Layer 8 of a small transformer language model trained on English Wikipedia (16 layers, counted from 0, width 128).
Take only the direct path to the model's output, skipping the later layers: a vector added to the residual stream pushes a token's score in proportion to its dot product with that token's output vector.

Output vectors of the tokens that the questions are about. A number n stands for n times 0.013.
"overnment": 41 -3 67 -16 35 -40 58 -2 1 15 -50 7 21 -7 -15 -4 -21 75 -2 3 -21 11 2 35 -1 -88 -23 36 -13 8 -28 42 40 1 -2 -13 20 -27 -13 -23 44 -37 -25 38 2 -15 11 34 -1 22 -19 32 58 -17 -6 -10 -34 41 -2 -25 -22 8 16 -11 30 -54 -12 5 -20 0 -12 36 -26 -45 -74 -70 9 41 -14 -4 50 -35 21 17 -21 3 -59 -9 19 37 11 19 9 -11 -12 -1 45 -28 -14 18 -50 9 -20 -49 30 -9 19 23 -37 1 -7 -16 -29 18 11 -29 32 19 38 4 2 40 -7 10 -10 34 35 -88
"ks": 21 -17 -19 39 -11 41 -9 27 -16 33 -26 -32 1 39 -23 -12 16 9 40 -7 4 12 6 7 -9 4 -70 48 -4 1 -47 -13 -19 48 4 -4 -25 -21 -2 32 32 38 34 21 -43 56 19 37 -15 -19 -19 19 76 74 -20 -28 -3 -10 4 -45 49 -18 6 -4 -61 3 3 -32 -12 -10 37 -11 14 -54 -40 -13 35 5 1 8 -33 0 -10 -36 -13 -2 -24 29 43 -47 15 -24 51 -12 -32 18 2 24 -54 63 6 -45 -1 -12 39 -16 23 -29 10 9 38 -18 -44 11 57 11 13 -8 12 9 -34 33 -12 -42 -16 28 12 -28
"all": 28 3 4 4 -23 -32 10 -20 11 20 8 -16 -23 20 54 15 6 21 9 -28 -3 26 -39 1 13 22 13 34 -25 -6 -24 17 28 -24 -21 4 22 -36 34 -7 -19 21 27 9 -27 -6 -19 -12 27 8 -21 12 -10 -1 16 18 1 -15 27 23 -28 -17 15 -33 7 -21 -26 -40 24 -25 23 -36 -54 22 -10 0 30 55 -3 -24 24 16 22 11 9 15 -13 -19 -10 56 -39 8 -14 65 14 -26 21 12 12 5 2 25 23 -4 15 -1 18 3 -16 5 -53 -39 -33 11 -31 5 -17 33 -9 1 26 1 -10 15 30 9 2 11
" UTC": -25 -41 18 26 -9 -36 -36 -1 -68 2 -10 -25 7 2 25 -2 48 -17 -55 -44 -19 -29 -27 29 5 -91 -19 3 25 -30 -26 -12 -31 -23 25 -14 -20 -27 10 -16 -10 2 -60 43 16 49 -36 36 -47 -22 -45 -1 -30 8 5 -6 -42 11 17 -58 29 -27 28 30 23 3 -68 -6 -37 2 12 -6 -7 -11 -54 -36 19 -50 -7 27 1 -20 -21 15 -26 -32 -26 -17 -14 51 10 15 -8 -38 7 -49 22 -46 -49 -2 -9 -19 -35 -46 19 -29 -52 41 -16 29 -33 -48 -44 30 -20 -32 19 73 2 -8 -16 21 -58 -18 -17 7 27 22
"ament": 17 22 15 -21 28 -16 39 43 3 45 7 -5 39 38 36 7 35 38 -27 23 54 -26 49 -8 25 -36 11 -81 -5 74 -31 15 20 0 -15 -26 51 -41 -17 25 -1 -6 -30 -28 -51 16 -27 -10 -24 -43 -87 -49 19 -23 26 -6 -1 -3 -21 -35 19 0 1 -1 19 -63 -29 -31 -18 33 31 -17 0 -54 36 37 29 -27 -4 14 43 28 -1 3 -41 26 -30 11 -15 11 2 -20 -15 -8 -29 22 12 9 9 -46 12 -33 -19 -84 15 -27 -23 13 -9 -11 4 -66 18 -5 -14 -42 16 29 28 -17 28 8 25 10 2 5 6 -27
"hest": -8 16 56 2 35 -10 -8 64 -40 44 29 -49 1 58 -24 -3 10 6 10 -28 -35 -30 5 49 18 -33 -41 -5 -12 -39 37 87 -10 -21 -1 -11 45 -33 1 -18 20 -3 -28 -38 -41 24 38 40 23 5 -21 7 -16 34 23 -18 30 -30 -31 -32 10 44 13 11 -20 -18 -26 -12 -34 -27 17 -2 -19 7 -38 12 -26 26 -7 54 1 12 17 -60 -9 34 -31 35 -44 16 29 1 6 48 -45 -5 53 6 -68 22 -21 -29 13 38 13 29 -18 -24 -30 -44 2 -26 -5 37 33 -15 3 25 -3 0 2 66 -1 -58 21 22 18 -11
"ider": -36 7 16 -19 42 -3 -17 40 18 -9 -18 -51 45 35 7 -18 27 -22 -2 -46 -25 -13 4 8 9 -12 -1 34 -20 -28 -7 29 -12 -10 -40 -3 8 -13 23 -26 -11 70 -5 -25 -37 -7 20 4 -8 2 -13 21 -5 25 8 24 -2 35 8 -7 8 -29 39 -11 46 -40 14 10 -4 -10 20 -26 36 -12 26 15 26 10 -2 -12 -46 -64 16 -30 -9 -18 -41 13 37 -14 13 56 11 4 7 -33 18 54 -64 -8 16 34 18 -7 63 10 -13 -9 -23 6 23 -37 -13 -1 17 -40 27 4 7 -68 7 -10 11 -46 -31 -35 -16 5
"ising": 2 -13 -10 -13 -17 42 0 -17 9 27 3 -62 13 26 -5 -37 -41 -29 -4 0 29 -16 -17 10 7 9 24 28 -20 -3 7 41 -21 -12 -19 2 24 28 14 -9 -21 0 36 -31 -30 61 -29 35 9 -11 6 4 16 48 -10 24 -62 -5 -19 8 8 -25 31 19 -14 12 15 11 -32 29 9 -5 6 -58 -64 -44 35 44 -7 -4 33 -43 3 27 -5 -8 -35 13 39 16 9 24 -13 1 -26 6 -2 15 -33 -9 -4 28 -40 -13 36 -59 -12 16 2 11 -53 -51 -8 -29 15 -3 0 0 20 -69 -10 -25 22 -40 -7 -34 -4 -32
"icular": 29 -31 26 1 13 -9 -5 -6 4 11 2 -50 67 38 -9 -12 31 17 -33 30 20 -37 63 -3 1 0 20 2 25 38 -22 53 -51 12 0 -20 11 -24 -22 3 -17 -37 6 21 -61 29 -20 24 9 -5 -4 -17 48 30 3 3 3 -21 -56 -23 24 1 29 -45 73 3 -28 34 -41 2 29 0 -14 32 2 25 12 64 -3 9 14 -47 -14 8 -23 34 -36 -19 -17 24 -7 -18 -25 -5 -76 22 23 -22 -18 23 1 -20 -48 -58 18 -75 -36 17 -43 32 -47 5 -33 63 -20 -49 2 11 28 -2 17 7 20 -50 -10 -34 6 -3
" ===": 36 -10 -10 32 0 -10 9 3 -45 -23 7 -35 -5 3 4 -3 5 53 -11 29 25 -1 1 9 -28 -31 -29 26 -57 14 23 18 -12 -17 15 -9 4 -32 -17 24 -4 -40 47 -9 18 -15 29 -46 -25 4 -4 -17 -28 -20 -42 11 -24 -14 -54 19 19 -6 23 50 7 10 -28 -42 7 -2 8 23 43 -59 -38 -26 -4 -33 -3 -14 -14 -46 -10 -29 7 -31 -26 34 -4 38 -34 -28 -1 12 35 8 26 -9 11 0 -19 8 -38 -32 8 -21 11 5 6 30 1 8 25 -14 -46 -16 6 30 36 -23 31 -6 8 21 -13 -22 5 -53
"play": 21 5 -23 -9 -39 30 4 7 -28 48 -20 -23 44 25 7 -8 55 56 -6 2 -8 -39 -16 -3 3 11 -49 7 15 27 -27 25 27 -9 -26 -1 -28 -10 -19 16 -9 -2 -41 -21 -36 22 25 -15 -42 12 4 2 57 3 61 -10 -21 -24 -4 -2 12 -29 -20 24 11 -33 25 -50 -25 35 -2 -16 -27 -11 22 24 12 24 -9 9 1 -31 40 -28 42 -22 -24 -39 6 -8 6 -12 46 42 49 10 20 -36 -36 46 7 -4 1 -3 6 -16 -43 29 -9 2 13 -54 -11 86 -18 20 47 38 24 30 -17 -17 -1 29 -28 13 16 29

Each question shows what one neuron of this layer's MLP adds at an activation of 1. A number n stands for n times 0.016.

n90: -4 6 24 10 5 11 5 9 -9 -5 -11 7 19 2 -11 -28 0 7 -20 3 -26 -20 9 2 -16 -2 -10 -18 7 3 -22 -5 -13 -7 -15 -26 23 -13 -13 2 8 -30 -19 -6 11 -20 -2 5 -6 -9 -11 -1 -13 -14 3 14 5 8 -6 8 -12 -6 -1 15 -15 -21 -12 10 23 -12 22 12 1 8 5 -8 -6 -2 1 -17 17 -12 13 11 8 16 -1 -5 1 3 -13 12 -6 15 -17 2 7 -9 -35 26 -4 38 -10 0 8 -8 -19 26 -11 8 -8 17 -27 -1 3 -6 10 -12 5 -1 -6 38 12 -3 -11 13 -5 11
Which of these tokens does it push up most? "overnment"

n292: 17 5 17 21 -22 2 -7 -19 -2 17 -3 0 -5 -12 3 -50 2 5 0 9 13 15 7 20 16 2 -14 10 -22 -10 6 -10 -1 20 20 -29 -5 5 -10 1 -6 -8 -20 1 -9 -14 -2 0 16 -19 -6 5 21 -3 10 -9 -17 -16 17 -4 -3 -7 -10 10 -2 5 -17 -1 -3 12 -12 -27 -4 12 -24 10 10 -31 2 -2 -7 -15 32 -3 5 11 14 12 -6 -13 -21 4 7 -22 -5 1 -9 1 -5 -10 -17 9 -9 25 0 -19 1 0 -12 0 3 -3 6 13 -5 -27 -24 3 -14 -17 28 -3 8 6 17 15 -7 14
Which of these tokens does it push up most? " UTC"

n176: -22 -7 -13 3 8 4 13 3 18 9 1 17 15 1 -19 18 13 -11 2 -8 3 -20 -9 13 -2 -22 -6 14 3 3 -4 12 4 9 4 -19 5 4 -10 -1 8 14 3 0 -9 -3 23 -13 13 7 -3 6 -1 3 -10 1 -12 27 -7 3 5 0 30 -5 2 9 15 -13 -16 11 12 25 -5 -2 8 -5 2 17 5 7 -6 -10 -5 14 -6 11 -30 -6 4 -3 34 -1 -3 4 -16 8 3 -9 -31 -9 16 -2 1 -22 -10 0 0 -2 -32 -7 18 9 -3 -3 16 0 -33 -7 -12 -18 -4 -2 -8 -4 -2 -2 -14 32
Which of these tokens does it push up most? "ider"

n149: 12 -20 5 0 -7 -1 -14 -8 12 0 8 -6 8 19 -9 -4 -4 9 11 12 -3 -8 -1 9 -4 -6 -6 -18 -15 9 -29 15 6 1 6 2 -5 7 1 -13 13 -6 11 6 25 -4 3 -15 23 -5 -4 -4 -20 -22 -3 -1 8 5 -2 -16 5 -6 3 -8 -11 0 -7 0 22 -2 -2 30 -3 0 7 -9 26 22 23 -17 2 -3 -6 4 5 2 -27 -2 -7 0 13 13 -7 -1 -6 -25 -2 -4 -3 -13 4 -5 -7 -21 1 22 8 0 -10 32 10 1 9 1 -6 3 21 -6 16 -21 -3 39 12 -10 5 10 -7 26
Which of these tokens does it push down most? "play"

n192: 18 9 6 12 -16 1 21 -19 -5 -10 -15 -14 -14 25 -3 -13 7 12 2 3 16 -18 -2 -18 -26 0 -7 -3 30 -9 -3 -9 4 7 -20 -7 22 -13 -20 -20 -1 -16 6 4 -4 -20 0 -2 1 31 -18 -7 23 -22 -10 -9 17 -3 1 -14 8 -7 8 17 20 -1 -22 -3 18 4 -2 16 14 -4 13 2 -7 -5 9 5 17 19 -2 0 2 5 -17 -26 -6 -6 -1 14 5 11 17 -19 5 -8 13 15 -3 40 3 7 -2 13 -7 -1 -14 -7 -18 15 -6 0 19 -6 8 -4 9 2 -24 -12 8 -3 -6 3 20 15
Which of these tokens does it push down most? "ising"

n189: 19 4 -3 7 2 6 8 5 5 8 15 -12 12 1 -16 11 13 5 -26 8 -1 -8 -28 -3 -5 27 -24 -5 -7 6 27 8 14 18 -6 -15 -20 9 -2 10 4 -3 15 -12 7 39 4 -8 -2 -19 40 -13 -5 -10 3 -7 7 -9 0 2 -1 6 16 6 -4 2 -6 3 8 -13 6 -1 14 12 5 5 -8 17 -14 -8 1 15 8 -1 -14 12 1 4 9 1 3 1 -13 -9 6 -14 14 6 -19 -1 -12 8 13 0 0 5 11 4 12 5 -1 3 4 -3 -12 -15 -5 4 11 4 -6 8 13 13 -16 3 1 -14
Which of these tokens does it push down most? " UTC"

n180: -11 4 -4 -9 6 -12 -9 -19 1 -10 -2 2 5 1 -11 13 6 -13 4 2 12 10 -2 -7 8 -14 4 8 4 15 13 3 1 26 4 -9 13 24 0 -39 3 12 6 -13 12 -4 6 -11 -12 -7 14 1 -15 3 -12 8 8 7 11 21 1 6 -12 27 14 -14 -30 16 12 -1 -40 1 -4 -6 22 6 -3 5 -19 -8 -12 -9 27 14 -12 -5 -21 -14 -26 -5 -6 11 17 -2 13 3 5 7 -6 -11 3 11 5 -4 1 -5 1 -2 -3 10 11 7 9 -15 2 21 -16 -7 -16 -5 0 -20 6 -15 -10 0 -22 -2
Which of these tokens does it push down most? "ks"

n125: -23 -3 -1 -16 6 3 -5 -18 21 9 -3 7 -7 2 17 17 -10 7 -13 -12 0 -9 8 7 5 1 -4 -3 9 -17 -3 -11 2 -17 -27 8 14 -3 -6 -8 9 -3 -20 4 -4 -12 -6 -16 18 13 12 3 -24 -1 7 11 23 -13 0 0 2 5 -7 1 8 1 15 -1 -6 34 -17 -13 0 7 2 -7 23 14 7 -1 13 12 14 -3 -13 11 -11 2 -5 -15 -26 -15 -28 31 -12 0 2 13 -8 17 -13 20 8 5 -1 2 -20 -4 29 -3 -13 -2 18 29 -12 15 20 18 5 1 -8 2 -15 0 10 13 -5 8
Which three tokens does it push up most, strongest first? "all", "play", "hest"

n69: 23 -3 -31 -15 -4 -4 22 -20 9 -1 -19 -6 12 15 11 -2 6 -11 11 -15 -1 12 15 10 6 -2 13 4 0 5 0 5 15 -18 -10 6 -9 -9 0 18 20 3 -11 -17 4 5 1 -12 0 1 3 11 -3 -11 -18 37 -20 -4 -14 -1 4 -2 1 -7 1 -6 14 10 7 10 10 -3 11 -7 -30 4 20 12 -11 -5 -6 -13 -6 31 -1 9 -11 6 -10 19 5 -1 1 -7 20 -1 8 15 23 -1 1 -5 9 10 23 -1 -5 21 12 2 16 5 -15 1 20 3 3 -16 5 -28 -1 13 3 -1 0 -4 -20 17
Which of these tokens does it push up most? "ising"

n219: 3 25 6 -1 -3 -1 5 23 -21 36 -5 15 -12 -26 -2 11 5 -15 4 -2 -3 13 15 -13 -6 4 3 2 19 17 30 0 1 -11 -7 -18 -1 -7 24 9 10 -19 17 4 0 -1 -2 6 -2 7 -2 15 16 6 -9 4 -3 5 -20 -6 -4 -12 -5 20 9 -2 20 -11 9 5 -24 -13 31 -24 -27 -10 6 -8 15 6 -1 15 -34 -14 -10 9 24 -11 -10 2 1 -4 5 3 -13 0 2 14 -5 0 12 -12 6 -3 -11 16 -18 8 7 0 5 6 -11 -5 3 -2 -18 -10 -5 15 -1 -21 9 14 7 18 2 -6
Which of these tokens does it push up most? "ks"

n101: -8 -12 2 -1 4 7 -12 -3 -8 -11 -7 -2 -10 31 22 6 -19 13 8 14 13 7 -6 3 29 7 -10 -2 6 -15 -16 7 -6 -2 10 16 -8 -3 16 -7 16 -3 -2 0 11 -8 19 -12 27 18 -32 1 0 -7 11 -11 19 15 -17 0 -14 14 11 6 7 13 3 -2 22 1 5 0 -4 9 -2 2 6 20 13 -11 -1 -17 0 24 -5 -11 -5 4 8 -7 -11 7 1 2 11 9 -6 -10 -3 -7 22 -5 -15 -6 -13 1 -4 -15 -6 -1 -18 12 -3 -11 2 -23 9 3 22 9 -28 22 -7 2 -7 -38 -21 -3
Which of these tokens does it push down most? "play"

n153: 11 4 7 -5 9 -4 24 -13 -6 -10 21 16 2 -17 2 14 1 -19 -1 1 3 5 2 -8 -22 -7 7 -18 5 -6 6 23 5 17 -18 -14 4 -24 -3 9 0 17 10 -2 -19 -5 -23 -2 -12 4 -21 5 20 -20 27 1 -7 24 -12 -10 4 -20 9 -18 10 9 -11 5 -7 -8 18 2 10 18 -8 -20 13 7 -1 -1 7 -5 -15 -6 -7 -22 4 10 10 -11 5 -10 2 -6 4 -2 35 -2 -7 21 12 0 -19 0 8 -31 -12 13 -11 1 19 -5 -16 5 8 10 3 9 -13 0 23 -2 6 -17 3 -5 -5 -31
Which three tokens does it push up most, strongest first? "icular", "overnment", "ament"

n243: 11 8 -10 1 10 35 -4 -5 -15 -9 -27 -4 5 -14 12 23 -4 -3 14 -5 35 16 4 -12 -16 10 18 8 6 7 1 4 -3 -6 -45 2 -4 18 -12 7 -2 -5 18 -4 -1 -2 0 21 -18 14 -2 -13 11 -4 4 -10 -1 -23 -6 -19 4 -13 17 -5 20 1 7 -5 -17 14 12 -9 8 -40 2 -2 9 -6 10 12 -3 18 -2 29 7 -5 -27 4 6 -6 -7 -13 4 3 6 12 8 1 3 8 -16 2 3 1 -10 24 -3 9 0 6 3 -2 9 22 -5 -4 -5 2 14 27 -4 10 6 1 1 13 22 4
Which two tokens does it push up most, strongest first? "play", "ks"

n184: -24 -10 4 17 1 -6 -5 5 -27 8 9 -15 -9 9 -3 -28 -2 12 13 -9 -20 0 -12 -14 -2 10 5 14 -13 22 -11 10 -3 3 -8 12 8 0 -16 10 20 8 -28 -2 33 4 -14 10 -9 -18 4 2 8 5 18 -8 5 4 -3 -4 -10 17 -29 9 -10 -2 -2 16 18 7 -3 -26 -1 4 17 2 -20 0 -16 0 -6 -7 -9 5 15 8 -19 -8 19 7 -14 12 15 2 36 17 -3 8 6 16 0 24 3 -18 -21 15 -9 -4 6 -3 -8 -9 -1 -20 -13 -4 -8 0 -4 3 4 -7 -10 4 18 11 12 -6
Which three tokens does it push up most, strongest first? "play", "all", " UTC"

n164: -4 -10 8 37 -9 0 9 -8 10 -7 2 8 14 0 13 16 4 15 -7 -11 1 -17 12 10 -15 0 9 -29 8 19 -5 19 -1 4 -12 6 21 -16 -12 1 1 -1 11 4 -19 6 25 -20 12 6 -14 13 -13 -8 -4 -30 -12 -2 -11 -8 -10 -9 19 10 12 15 8 11 -14 2 5 1 9 -4 -2 11 -5 -4 -5 -9 7 -20 -13 -2 2 17 -16 -4 -6 -6 -10 3 16 6 -24 20 -27 -7 22 17 -8 -1 -26 -4 31 -9 -22 20 23 13 -21 8 -11 -5 16 -16 -3 -8 -8 0 -16 20 -23 7 16 2 -25 -7
Which of these tokens does it push up most? "icular"

n247: -21 16 11 -4 14 -22 -12 13 -6 -3 5 -5 17 -1 26 8 -1 34 12 -4 16 10 -2 9 11 15 -5 11 15 -7 3 -12 4 9 3 -27 -8 -16 6 -17 -28 -1 0 13 -19 7 2 6 11 -11 10 12 16 4 3 -5 -17 -9 -7 3 20 1 -21 -2 -9 -9 -2 -6 12 -8 3 -13 2 -3 7 2 7 -28 -38 -1 2 17 1 3 -2 20 -41 -4 16 -8 7 -1 30 0 0 6 2 -4 -20 13 7 -10 -5 23 -14 0 -5 16 0 5 2 -3 0 29 2 8 22 12 -6 6 20 -5 0 12 -11 23 22 -2
Which of these tokens does it push down most? "ising"

n138: -5 1 -30 0 22 -5 7 -19 -14 7 -12 3 -11 14 -5 17 6 -17 -13 -21 18 2 10 -13 -4 4 -11 -6 -16 -9 5 6 -7 -9 -1 -10 1 -9 6 7 -9 -21 4 -18 -5 2 9 8 7 -17 7 3 -1 -4 13 5 31 13 18 -20 -5 8 -2 -1 -6 -3 0 -25 -4 6 -2 -3 8 -4 2 -12 -4 -4 -10 -22 0 -1 -29 13 15 -9 23 14 0 -8 -5 -25 23 19 -9 8 6 6 -4 15 5 -5 2 9 -14 8 -2 -13 22 0 51 8 -14 -2 -2 -15 8 -20 5 -10 6 -12 4 11 11 22 18 -12
Which of these tokens does it push up most? "ks"

n5: -25 7 0 -4 4 12 14 -13 18 10 3 24 12 15 8 4 29 -6 -1 -15 2 -7 2 -23 -2 11 -5 -9 2 -27 14 -10 11 -8 9 -28 3 12 -11 22 22 7 -11 8 6 9 20 -3 -2 5 4 14 20 1 7 -11 20 -11 0 9 8 -6 6 -24 5 -28 -14 9 -2 -7 3 -17 -9 2 7 -15 6 6 8 6 -23 2 19 -5 -19 8 -24 6 0 -21 14 -2 6 12 4 -9 9 3 18 3 -5 -17 20 -27 0 -14 -5 -18 -5 -8 -25 -15 15 -2 -11 -17 2 -8 -17 20 -12 10 15 6 1 -13 18 -17
Which of these tokens does it push down most? " ==="